Layer 3 of a small transformer language model trained on English Wikipedia (8 layers, counted from 0, width 128). Numbers have three digits each and are written without spaces.
A neuron's activation on a vector x is ReLU(weights . x + bias), where the dot is the dot product.
The model reads these tokens: "==R" "es" "earch" "==" "\n" "G" "ao" " has a" " background" " in" " app" "l" "ied" " m" "echan" "ics" " and" " engineering" " science" "." " His" " research" " inter" "ests" " sp" "an" " over" " Sol" "id" " M" "echan" "ics"

The vector x that enters this layer's MLP at each token. A number n stands for (n - 500) times 0.0063.
0 "==R": 410358367503405498694315472591633546476486433490598512529574608623617520519396466297464606483393586379324571442545448515528435557562515473451575597499538476597609570357636610592605582588523283547414494492431568407386385411717548480490254564477693444462519243593756446476571509499478659534440525790465427495408460397477546592535528464388474544468364518461603559480564660403429444509439
1 "es": 378316516434390495710511499525694424365531450522572238589473580565482362484540561517363455574473505405361586469569454417594366364469509509475469575615669623420510559371556548383458585728428273214408554414267336467584433486669608499423277557490669251482493437484534556338506525541479460458553533453497402480580384505442554400613561465541411640536462518488474532513579797371449538514469
2 "earch": 399360473357484502575478530704550467476389478523581337523594540555789505605425531337378560473675592244343375433590510575485458379531519517444623534446594532475509368407486537522370557538346304373330565497389354493684395459572622411642308553571387326485521483559492524405509477435435615508392411503500240394526430497605667468665641473646257606435437519378508459436699692257424386472073
3 "==": 411379337451253525640429439682578498415496306543553559375654666506738347506513519306607404591562534286526474512576455611639405495397470492527672533540553621516646580433656568590272643613690139738444430577410584503549456437684624465543295520600388368472538520582682524476484622405521574442476367676508464456435395343628515614508514523470253763393457518391550538471552632288529449672322
4 "\n": 437352481481308472628543449717626488326402443584579393425521693553514237555521583378460475562411620379440454452526438400578317475488574373511509626401536585571463527359426622433536623521549305363539821443617471729483358455608544485584239623584542297440423378537476663421354569502473491438671463979451489560428445437503499525499533521603302588419469517440557493459462504306395523506319
5 "G": 546353245388441462615362401768519412540514351531583313538591590732713291528481393478379602597389497461554634410564577354631574404522374361545330543530480581446536610468544561429484653609488379408591613568258411607540333539549622654558255458534803566583720239391546618437386497596541525504467488699447491531676449531471585408602501451553386579435425518536490664504476447414549608427419
6 "ao": 552387309360458575675535539773538396574502364461559546409534576419722473431462690537405564535449545533516648375529616530700610437515274432464542480491519607496375520382481578507428641608336291279454551417375395666631494643633554528442249457450656402444589409370373588340517628436353635613473532604550474453510335411443656565797469501399447721500328517508276417430364796500541458469279
7 " has a": 531362380456409623605529543699475404485405503530557247601384732480655185623422460602496562444607498458404511468614565472491351390387375550508565574538548489382570419349473580500499531586289082542543619476698374465475293563748505438580255598662613381474509426442523497490374507476430602573386533794522536491596439405653459507546590574507274493466574517500530584540426619339576393451149
8 " background": 515390388470321479590330402934440505421417428599581430616521783604577313527408563418297673491782626444363267399604422410520439436461646464464579593555632600336626451427478476603481391655334088649470747516406386585566437505616522438549277508442417326473483499476492450400412575521312596573482409684464596555713487673541522466588693527646282461555486517327402558433577595294519490495300
9 " in": 393362472435393671531568499553387481369499461511581337453476664623428214660555490402453474489437558461596714423582533459494371356613739488505554580430554497326601455401487478565479527580332091482491516473643441440504435507660529554696241503521275268527433515562384518376546531628292506469526544650412499521603401324547396591535536474351169547458668517493512463596529581400512569519314
10 " app": 480398582616296523531373364650442512247528581547588151546651775795674457450572485398378494388478780521466600318590337299373328481704569497501609591573741556355528463460394393491477391541345321700369612594297384463525439468590553615614296430720374458635634258429582469511464342510574511449474515679529461395684547711510515570613537432313296615424707517381554489434610532284513506520290
11 "l": 281414415297372630555399446713622439391511498541573431427613495592725349542487570494158418460429840387345567430493369337471288619639297479531525596414663545510477580433447474613389420498684451317519655492428443463668570562625543629638251472546409382609607500605596456401574693368515529376637507407352619463526591550419565340632444480495205946432405518574403548533710598502539544469441
12 "ied": 512403446466491600646565536590628418357456575532546242462537567569479444476497554554328470330464624482354592373575333328649559381677576544476406461491618566407566412382450497534338369611602139503568576456436393606696559530601612397577244539503482326520480330475637413370663652460576494445527512459532530385544495512472615426555682490550211604368604518456653584506555622501576622514165
13 " m": 588409388505279652490359399440403433331651364461560443479391827530690386520598519192252491375418627366472618454478333332499527420572369513506640560529419676553428405389477454663347332403274341371465435532654483499430500522644544482603248410719298510477646491561616413457523542583322521210469462644488493467691635434696452634614471467421146631455550517514375544420449508483638565464341
14 "echan": 323420428422281628496342396720464474503483528461624477468623857750826477475512601437272366515444725460329491465491462492562463306624373537457571553404537603428484472459504432566261480432522410386351599477295458541606469436437424421552280543493120544535474708628633408458495410597437610213390353580350366401679619395762563610592642492488327874371369517484498495370447810430357421302371
15 "ics": 394406359471458484619503468695561359465490475574622410492428710754515433517486598382372438475622506440334489448638545441568584326268484575416485622423536622513577484457509554483175452574486127382541503452441329505622491401559567340497236592431243391514489490501585318423468593347490438377471480625564448434639489474594566450419717484597271801576428517440564521419437850431423561500270
16 " and": 415373352406309595642497445530342416446620427534597535543545618670668313552671427403475538462408588428381531463571585430487493398364522557557382527433417504323464450459590545609455548527589057519511449486643337585527476514651589651550219479536422441409457506456465385493487540346371433417573424694608522477525351464584498457539478428527145588450581517496672587515494739406690502406275
17 " engineering": 357456530374378524595412508796525399460427493525637409426489722687640576572372538368435527397667545498349456443619489468557549385330467429439477525455491585593613504457505493503326355627565092368576501492303325510568374446519469414573254612307428426467492563460562354422449496471363559317513332708708543468789466455709616491543808500548352788479450517431455545370508683378367525400360
18 " science": 439438582493345564519415429695447368297429570641635280351485809741482556399418586289310540425779538508374479412778537482367503321274550489419562543478530545456618482461592520548322331609573201440573462400306441455550416378538495333541273615416112338501482464340459450489360463557489678394369502759650549522724397498710583517609757576431316705478436516411546489412611654351415491441345
19 ".": 423438336570368688532579404602440564384480406670594487419597510542677244521534425386566419470406569530567596501525397485581483440406537546533510571523571583408495440399504623556520667614568118539675589551446499585584473392589533570498209477696481368450472331423603502511458500379361525469586536733604520629568471491426406386673567548542191620508406517407514631488486841421426506508538
20 " His": 435419353532320679477356582660498333601463417590565588564467765725706236614482432529571455635505487597490508423560503423609460434309447473503319552578475460605444471405683541558597477643468165432478527449525415435600330512659478461701213580568582265460545505573509582407507495479414577610503416923464472540657555452550577449645727463602344517497533516531474531468417481463628258407230
21 " research": 432434381475333503632394492753596433549427413579588384378572730648775497548530410447364572502715462382473342399556534481490451391501496441459520555515591549560664420433683486514466256504537100345539567434377459412601352395596443473706237568486377500425452657491390455363476426449370504472436468665688390418865477503666676517558686500595269663462471516316390538388542564379530463372104
22 " inter": 297464543476394584482592452722585425422164642590616336315568714625540471506729562389460473444432488554497613481598532436450381277531581550534622516627663582393399276433598535363338354670639332645357518561379366483490295612509527392592260636540189492496555354474439387289450495566474629385393465937463568482737465557581535661628544534492161525404509516416503633472696460299397485483231
23 "ests": 527407321444470382684564535573525366424433535622590483517458644795424422492520494409288494397539507370346580494533411456540487269476539566509548515529606605415444508465531529598400408666435111367473612482459398501642444404594581513619208665500392252510469555493556493396363566216395462448477558542491488282657505518547685463500777549614240669530371516363461465441608629366483539435335
24 " sp": 409412400599500542444501553629649440348400513525585395550531734576820490569632470303195568489312671409412658460438414461605457514408460556501437486673650496579433476421543478670406340533537398667467471686608350445465561470584602530630204411766222485593612518619470347419422533535284458592587512779446476255596587597595553588609469401421237562434530516413524520353635377421439653473267
25 "an": 444402392483435590488558558620640295434597429565565458426578728719605317443590623631228411462397629420459488441593479326607552373524355500508592541452511592511406561409408488634244581621664264347554590416656469501726506437591410435562184677419443407472544520603638408414560624507537450447411466552510447383677352334519565575734514469571350889457500516498442535481554637450372532421400
26 " over": 371429534456485654548633470662480384432465664513612464500622640697419387505553602521441492430352534422593620408525484314500368405597715564493562548502538512378427511527638477609526374579330065576557412580504331512514651595527501442633209532602250358596511333543499346332564532676513429648596516876423564451543466481541481564495464428394238586472596516445563532467682477303518541572336
27 " Sol": 576430619571377664483355493571439296463719565625625465361498685793868401745462637534315458428552608538503654442599571402551258312456241449395556633399605505489553540461537457515556458381290384295453475456497487598550476517597446481549218575596465552584763333522553425347487470532331343395465423631491383463561493557682632534513504451293426952326439515650448557628569596451659528375185
28 "id": 666404272467487651484556498493430286444491526669561441510551639630757449539516595594308437512498476497297511482667634393578438353561264519510598521478593647421422600476532498493369560548476347686478700442433326686757471543483451504486178585581669455547495393524532370249493589291436408344462506455377515566535432436553703559668538462464407555417426516509492572551596779541533505459291
29 " M": 446458379430335546370371491471431331479637324579601622375415825433726379578648376341485428487389640494507762444578517350402403439394229428498618438416439566535508525461437473430471382385282502275476448452386503582509483497610513432498185417513395483591875356591518408435544463464420479187596390765479413559623603367565613470467573443430283684423553516493289491484432573601743508384258
30 "echan": 356461390473245626450387429637428392595417504507623558427623819696838495471500525446340378534461682453369519514517548565505469263547250514464610496402535598436485487494540420455357389378490424446386492433208453584591447446381409437507225576418236547593506687639582452440483336622457609253408346557396349432658600367762673660564633466439411835368352516482484483391454847483359358276422
31 "ics": 400453340528440506566526484610521302549439470619616489431432641738558461528481550384407440489604490442366499489673586495534592314246390551430496565421535609535568512493532529390219372510478152401579370411377336509609466382496565356490179609371345397563523468498576381390491517383494436385500493640609415483641476441575675460420717479575334763554402516422541495433439850488444487497306

Each question shows the input weights of one neuron of the MLP. A number n stands for (n - 500) times 0.0009.

n380 (bias -0.074): 633257559342412340652549529454404490509526585355552452491646363524468662415428685667600545448618500509668320516520548569488561429460476615320411509515388615613619542495518860574331435423530552561569454494583459532619352582486515390414527557471494389424488674368524473556514546395416454506345554317593491628465455520517561422494491500441643430462382475439561559422529566576416526606558
It fires most on token 15 "ics"

n32 (bias -0.085): 896352388625603295496424597391592526224449658387540584496400538192365595778465342395500362593533676571234352645661487469609492612260587444478504475570470594469304377445444550815556766702409591637433377548647543420260684537391387225677585487597392394381491509338350301633569730513305639556685399367517610615659670294600392278209322353634530357721487442717349566403623242496377470580718
It fires most on token 24 " sp"

n191 (bias -0.060): 445494453388440571484537599543389351528549500502562667604340460245490534335317495505598574423587517458362475480540450603467441426500431449536463339252492490689554517573519537459456421391384507632609484550627465449658472348492530516330452324548656624458522525516492519554329497560629492492536330528627500489462464356586493617621615348557599468368439493427489596659503578451608489576570
It fires most on token 29 " M"

n180 (bias -0.245): 549410409558259462547681781448500553731643660371462660543400139484209591418371553384471748500552429508421417575686592744408785512568596534271479456315365504598491538447488467508545582422483551449432383554504471585427647777454566577339468259549576533572327405590286483541598688284670343836366706346737253360447513476473515788471571381632773443618504553619402410727366479451678227619606
On which token does it fire most, and how strongly? 6 "ao", at about 0.23

n195 (bias -0.191): 550410600450595404744612321340434598422458678390484660697481319420527524428527568374744588373407445559531403274631547508164567645519581596460254331446451217555464446433614363726580610492681480252481358535538667399597562529511473691699559600485773545594290572398546308671649303265342455642518535518554527759378306493447333444650434457565462492542560476630461387445357485394342292378681
It fires most on token 16 " and"

n160 (bias -0.044): 423468382315478346437435736293537585511664445526398515561341395547497624649452420468485688417607332397504366386370601624322761441507552227315420734590463629587629683625537352419448460632470571625603392273585547540536422236603385565673598411500489496474566397373394599467549504387532367718489657400696504455306601407473592678404645470695470248562614488451549398500242373645442351277443
On which token does it fire most, and how strongly? 21 " research", at about 0.25

n252 (bias -0.012): 688459724529663367500343544473493616397590549375526504468514517646553639472443517531388391514676589601560482401432710429652650566316765140521620621479410540504659656516437353731483604388444540353361507539507476339435617758405658497384574310541598669432469354427521391542510486393545445535463678533620400719490532640315397466673497500538426298441605464554457410297728295593373517493529
On which token does it fire most, and how strongly? 10 " app", at about 0.4

n309 (bias -0.029): 750475496433663520571409531517142616329550734381449602312399430461369582592616564538464396402510493528655323516581340555659510511423536440484474510584280642437459264474222567611378589618641506342549384761608589331591366366547353479357533388672573447361157600443450403610561420532472542471524482523709591518578638580676398267414699541597518427560559333651467565438556377500500384405570
It fires most on token 17 " engineering"

n174 (bias -0.075): 550443470357431457563363403513355480507579649549452497383480539530444515737692503636540313451494388523665503445432683544648426560269446491379645314676444522538617584439414556560427497613510500404326546308410744278575348529653473314643563530516452487449646686418596333642478461510422610577776632438450541507364456571345444448306487596573467258691691513435541541707454382457346638459438
Its three highest activations, in order, are on tokens 9 " in", 7 " has a", 20 " His"

n94 (bias -0.046): 371500518423448389322623440378509500341424521444490588547481422537511562533522606306650552521699491571472503441692497406460503540332509349449347506413521328724728612720369549386420338488528543487693431416377424358506528356500407434445567265392642558440491549464451371335471604485413497500447472420571634402579466324548366512713379475568540244612491506509535456391464304548446364456475
On which token does it fire most, and how strongly? 17 " engineering", at about 0.61

n287 (bias 0.007): 562481682542621414486541541456497548561444618354508692522506550562359526512443592494592464736494442431380470641658482388401549527413723608541692489445571528380734588484622500596622527646542381472543392503650615465491585557424317293718617338661638585482372438506485431512573459488456529470617366489341509497470373494594426503332477543634413344497599534463690511728588415538471468491568
It fires most on token 26 " over"

n328 (bias -0.046): 358386413503448529275469382432496479627607775500448542529458541455438488400627428567472657571507200527321402563228479373398561434425521523491486523645531359539511588510465444552688548659385702493423670384591565558500468563471210517385641228609389562489427832617569594503461183541442561615493525412402295603452655409458379763580463300677455496438507624578546576458500461418613497582593
It fires most on token 14 "echan"

n37 (bias -0.059): 524449428606680305369319323523469512388296548422402423316676463534564485670517333470613428547560640420663677553658549308524430661477517605521443645580555376532589441217343469404569514408476667556530416514566609264275552523613614413761633448604447541546586490459524163749477400534466420593490353471476465627442528517382408390472437482387514247419600469349719471507618441541396419570581
Its three highest activations, in order, are on tokens 10 " app", 24 " sp", 0 "==R"

n295 (bias -0.014): 548555726401420494469380447359565615359554538354422559390565617446477557277484634469439365443618552593529461424320303526357704506431838449564580590493510518420533562627490402613597426545490574626388661513487398411349520623630591396494563558655401691355500539560635510586628422478475582519525585349610595559522507516587517584756611344590484521312325679417368580454678425456411541424586
Its three highest activations, in order, are on tokens 10 " app", 13 " m", 18 " science"

n476 (bias -0.108): 617454680510525486552321546447411659403424729474574399383389579547425578587400533642547680396298675479914404667525597504618422756296563490573470546444485569560549396476460592504496558694659626342610780481817485432461336528479809565430608533633475641343321412482401309402476436504698504592615619449496515673566637561282484390437651610452489425478365439677447542433417226355417417447402
On which token does it fire most, and how strongly? 4 "\n", at about 0.91

n263 (bias 0.012): 532484421599442557525454308537417500584509468436559422530518439456524552331351605623544529560574374514539458671621524611429451652322559636439518582584462539418409601363462526453453378353379547663349417387453480514526524641417571512441589432396497462620471433346635488614578360573777531541363455404681655362515565374579411711530373412500754497471640442560576355614419595431468390506464
On which token does it fire most, and how strongly? 30 "echan", at about 0.22

n352 (bias -0.026): 572487454509536537394263583407483564764494715454596420750533429529436619526407448455533592535602493576517390455545680694480484422481417442466344702443480447524771483458572456622480500647553581527367471460477679577494580566482253362631597460352471477359588444591552766484575519542368615794291390503523720550353576519594518398295588537621592370471519542503618409356393307503510277446541
On which token does it fire most, and how strongly? 20 " His", at about 0.78

n187 (bias 0.007): 483430487525483438738614292442473571686695606462581371562409526507580503609628550468650356474410497481493500600539432483402636583432584420448490481714487247500645459573344634473577487440638574377448670571584675621386615705322433653473582627549471586698590606447640293298513426345490458560373483469460287736490355419491521377530532363287490611398455515781685675429428368454418536479486
It fires most on token 27 " Sol"

n223 (bias -0.018): 273595675466497552632648324414620635580536520431519423575636497503471584565760396414579569526475426564480460434436410433503599658307729460471394449667490559347527543325716335391339546447636637483334452540391552490587564800373609648533602589594389549557474552324487530399709363568364625493531691423517423426562600538454497621715358330530688444503522456598453547597370423383539438578602
It fires most on token 22 " inter"

n129 (bias -0.063): 360422438573395410308488561300594423541445469541497605760343561355478500309541478506494369427608206437415453418512646516406455577506544295397487497541577329481590645280670447481568559593397662519518616355569571445567630601395522725385432481494770503506565460426615559559603412365543518497515329372556551420327415509399447431525437353575631503399494544474442669639540531439384534474516
It fires most on token 1 "es"

n236 (bias -0.030): 444436646517600465525595489544504452519452526399600466546342401456430559544428544779641612409287656644613474595642644485541493589289703438494326414322667390488431477404519420646563752228541566397421482451421630343660640539315684511556558553544745559386399496629496713411638395415577282812560724455391341695422681518410477504669600512440560344401351545653450639697515500507643069427523
On which token does it fire most, and how strongly? 20 " His", at about 0.33

n118 (bias -0.036): 311508589539425327582601617550510702441483558509445328578493328620353573446761616560490476393483157284517455591564315626549550507430493570348454603336490588617440249484449472479421500600514591592563369611438558328527559299687483463503560503429447531535315637340490596391591493401338436680533752330479503356466570359401469453375470688789576327629671507415337425500432444575483449694649
It fires most on token 23 "ests"

n361 (bias 0.026): 631459394445528398354485540485642497678679404421518602603428377413444577314560503703509660445621417388781516591445688443598536509445449187337591575205376467635393601477478486469366450300629682580609549516481609592473614503477437405481566541381630577369628400491484525537642485404558287516512535336503560490453541336555517527544464320588610440395406460603516443525380478596497494471513
It fires most on token 6 "ao"

n259 (bias -0.065): 456420665570469529725453437410216596531368507572480455564531470490433533554653497503561490333606354526676413509409465566566610548480600484420663431392565477426514319516377622562507742315483482542570601711380768520460570539481562497572560665577662463595295456602459308377669803581433717617405503423503427556289514450347503427466612715384452346622423465774366458193338469557419608433592
On which token does it fire most, and how strongly? 19 ".", at about 0.19

n306 (bias -0.025): 683464488625512406454297319488444578646355515391395509333642539433560694542494476476381537554550488527457512417533481416488420673339494523542804491506439393481686621469615535347540452512595527484290554383472558362258450640489475431659564423545524627322418570572360479527494482440626592454628665466445472653703420545412505574337503673582577395452405609346531613578533358602518419547450
Its three highest activations, in order, are on tokens 21 " research", 0 "==R", 22 " inter"

n493 (bias -0.062): 567500632542522132469585653350490601252599570377516411533503570526288600535555586478529568356475664472328428409531392605471641587622714452478487454533465500695640549500500491587436535336523511553516459471633513393572703565512351440529611587519432541484513548417372564455412469347670475516362657416429565418257607309640431459494639536404616373316506469262378261493487471589440525533371
It fires most on token 12 "ied"

n293 (bias -0.068): 695505510599415510383440567360368737465452592374411524316445581527472536425469432610397280477238601536704420581345563420476607695400583354536585398559289503376415382261397595476376544610459521514630675399710592409369507507484448372390621462675533686363479572517562287469588470571439500510428503381604549676524587553414216450579635475545538493470260559465627696490432378476513588341722
It fires most on token 13 " m"

n421 (bias -0.048): 494493439566557458512547425435179606357557383388495350470513475376406571446451392553503442525642275664642481520428360575523584468313591414472623423607484363513457425427612577615490589532381545546503569805690554428359546411626394472436504503591568803490474487424612410707661572598447459584552461443645409454691753329562454385593445632516526548639475565497526655415491377721591497625665
Its two highest activations, in order, are on tokens 13 " m", 19 "."

n121 (bias -0.110): 542455615470557488439315509547361492487570719388339546299464491545357542503610490556443439453460435543513260319625493304452363609431477524519686340305554609464440555371745506327596551430468514474500531468474570403638659703320461434372500497578410607425388510538337417398473528399516341516613601383481285585436484378241491550423423520362577562348587482398694439624721461358623503592484
It fires most on token 26 " over"

n192 (bias 0.024): 514463540429418534527574595272463448669232675453321566526424486357513545421456321514644728352577500340566467697592588621332679442394584333290474646445486544414407577384683358460785102359493500689556387317333342475235419490473398507402581413638479667349583457400360522496538549554394627507521618453722419541414610331587494668656431440384649365450570438489578517482400533379387443430429
It fires most on token 21 " research"

n413 (bias -0.097): 550470581400633189745508369343481412367451523393523621551465421462291728451776580455519392466530418359434632524308367531403616577339547315473460770395408500508528496412508401485450672857519551295400380453488630353523605294543465541588619403613493549146247523508466504469558530363304317469445606522763285323473387463743630489477544595569566348564373466405219580613652344538293538421567
On which token does it fire most, and how strongly? 23 "ests", at about 1.1

n190 (bias -0.056): 569405493653510442356368586500394489470354650411442507541633600572394672568420363685631358320484423824357427626629403416616692408551550573474360481470523590649745463509598430661523477569659485466567455420503751497481624478318374487520590156481560380433274529614395457667547567383442513444372584414361430685591503455540494423407566673582450553305503456595517469644461377448474494503497
It fires most on token 12 "ied"

n58 (bias -0.042): 588495551585500430491472509451573653497544610470595741490589599506472478428366647586585405685506291695557331483373532481589531616435730497442474694490277458630513478297491644759342707409649525497579621443614531515515410458524437361667578373531339537377519588522563393494482433450447500348524410509529651471632724475453334463452488611595506294553515532425633635436431583491333603438701
Its three highest activations, in order, are on tokens 19 ".", 4 "\n", 14 "echan"

n198 (bias -0.041): 537513389384332529503655219351537473563486396549605601491540428435543583486566458395644545442645422385609583595603572693460439486423509574424659612422508519547635635581415561387551278523483570573629492566528514561464491554529460458387514460528467609512404520466469389458546412307525340471446436566640615451407316632455336382429402409446517254528357482567622586638363520391486531520424
Its two highest activations, in order, are on tokens 16 " and", 3 "=="

n31 (bias -0.102): 571445509317508402619542519500474449621492542396536514506566408644472688365377573500381520364621535495537382518389460486589621435553466476399344533581537637637547569617514500401251424523614575474618403552417545586705569549418435472330496454450402399358401678335503540534656472413414406457376509330654555491461454566489495340509641518636617345548315444541450497451564497506389651488552
It fires most on token 17 " engineering"

n483 (bias 0.003): 479522559389438322447360520520630553493652486254456464748465500431491549417465548591441577486365425493356472611374433727317653531388641594536561789489406388385745603433413413266789403643489546582358415518577652637261401557542661575500539458404476558511524559521583378552497351290380300703573553282528397650632429432338469263391577565559532493376381616543414527699528398466486490647457
On which token does it fire most, and how strongly? 0 "==R", at about 0.049

n16 (bias -0.018): 750586641477600480608584405497627589478370588473366519465519404403467560512540439619601365512538500263305330366557600403447551482527522557420646521565463398456582304346546574503714372335364457365544557540497643563452472676537423329623567574497438548484534537355375659427688509548641357586497410509697453503403457434494465503355438551534583431297652502399547474425569336485244527406500
It fires most on token 21 " research"

n470 (bias 0.005): 551463683308475332511437569453440409563461623473448509575455464475457702598480500519396582404623537345645369533439623552523643506354642547385658657546368468471550609404391613596348567537497512604593403397574483553640406535434579387472512610552427319615463750600486353542583344305431475608551575381608448324550432379490492514398495558486500476536453532561520382494589537556428436483494
It fires most on token 2 "earch"

n102 (bias 0.013): 454428568393638381445415620436525486617454373412516536584448438546478505316514435545397421572534389426528456358519517339384569669447467454448554574389438500413523506445571480402492693495572592421511679423602663393511586542513398559328481420452561508514503565654582549462591622576374460632477500464646497609492478431437417487445550773612544743327588434559480513578481384417441446438750
Its two highest activations, in order, are on tokens 25 "an", 11 "l"

n345 (bias -0.016): 558445558479698326430462494384477571271577538449514480590610459590503469608565375563487277607612615621572520303592598454640513645560575551508543441634375613517683726533269549552558628436409634513584491627555740408302467454621620412423554675478382646526535423554471403686424497468421572575564575491386647401532660610356445322237503457510448666519635516679633641690382389443462529397556
It fires most on token 10 " app"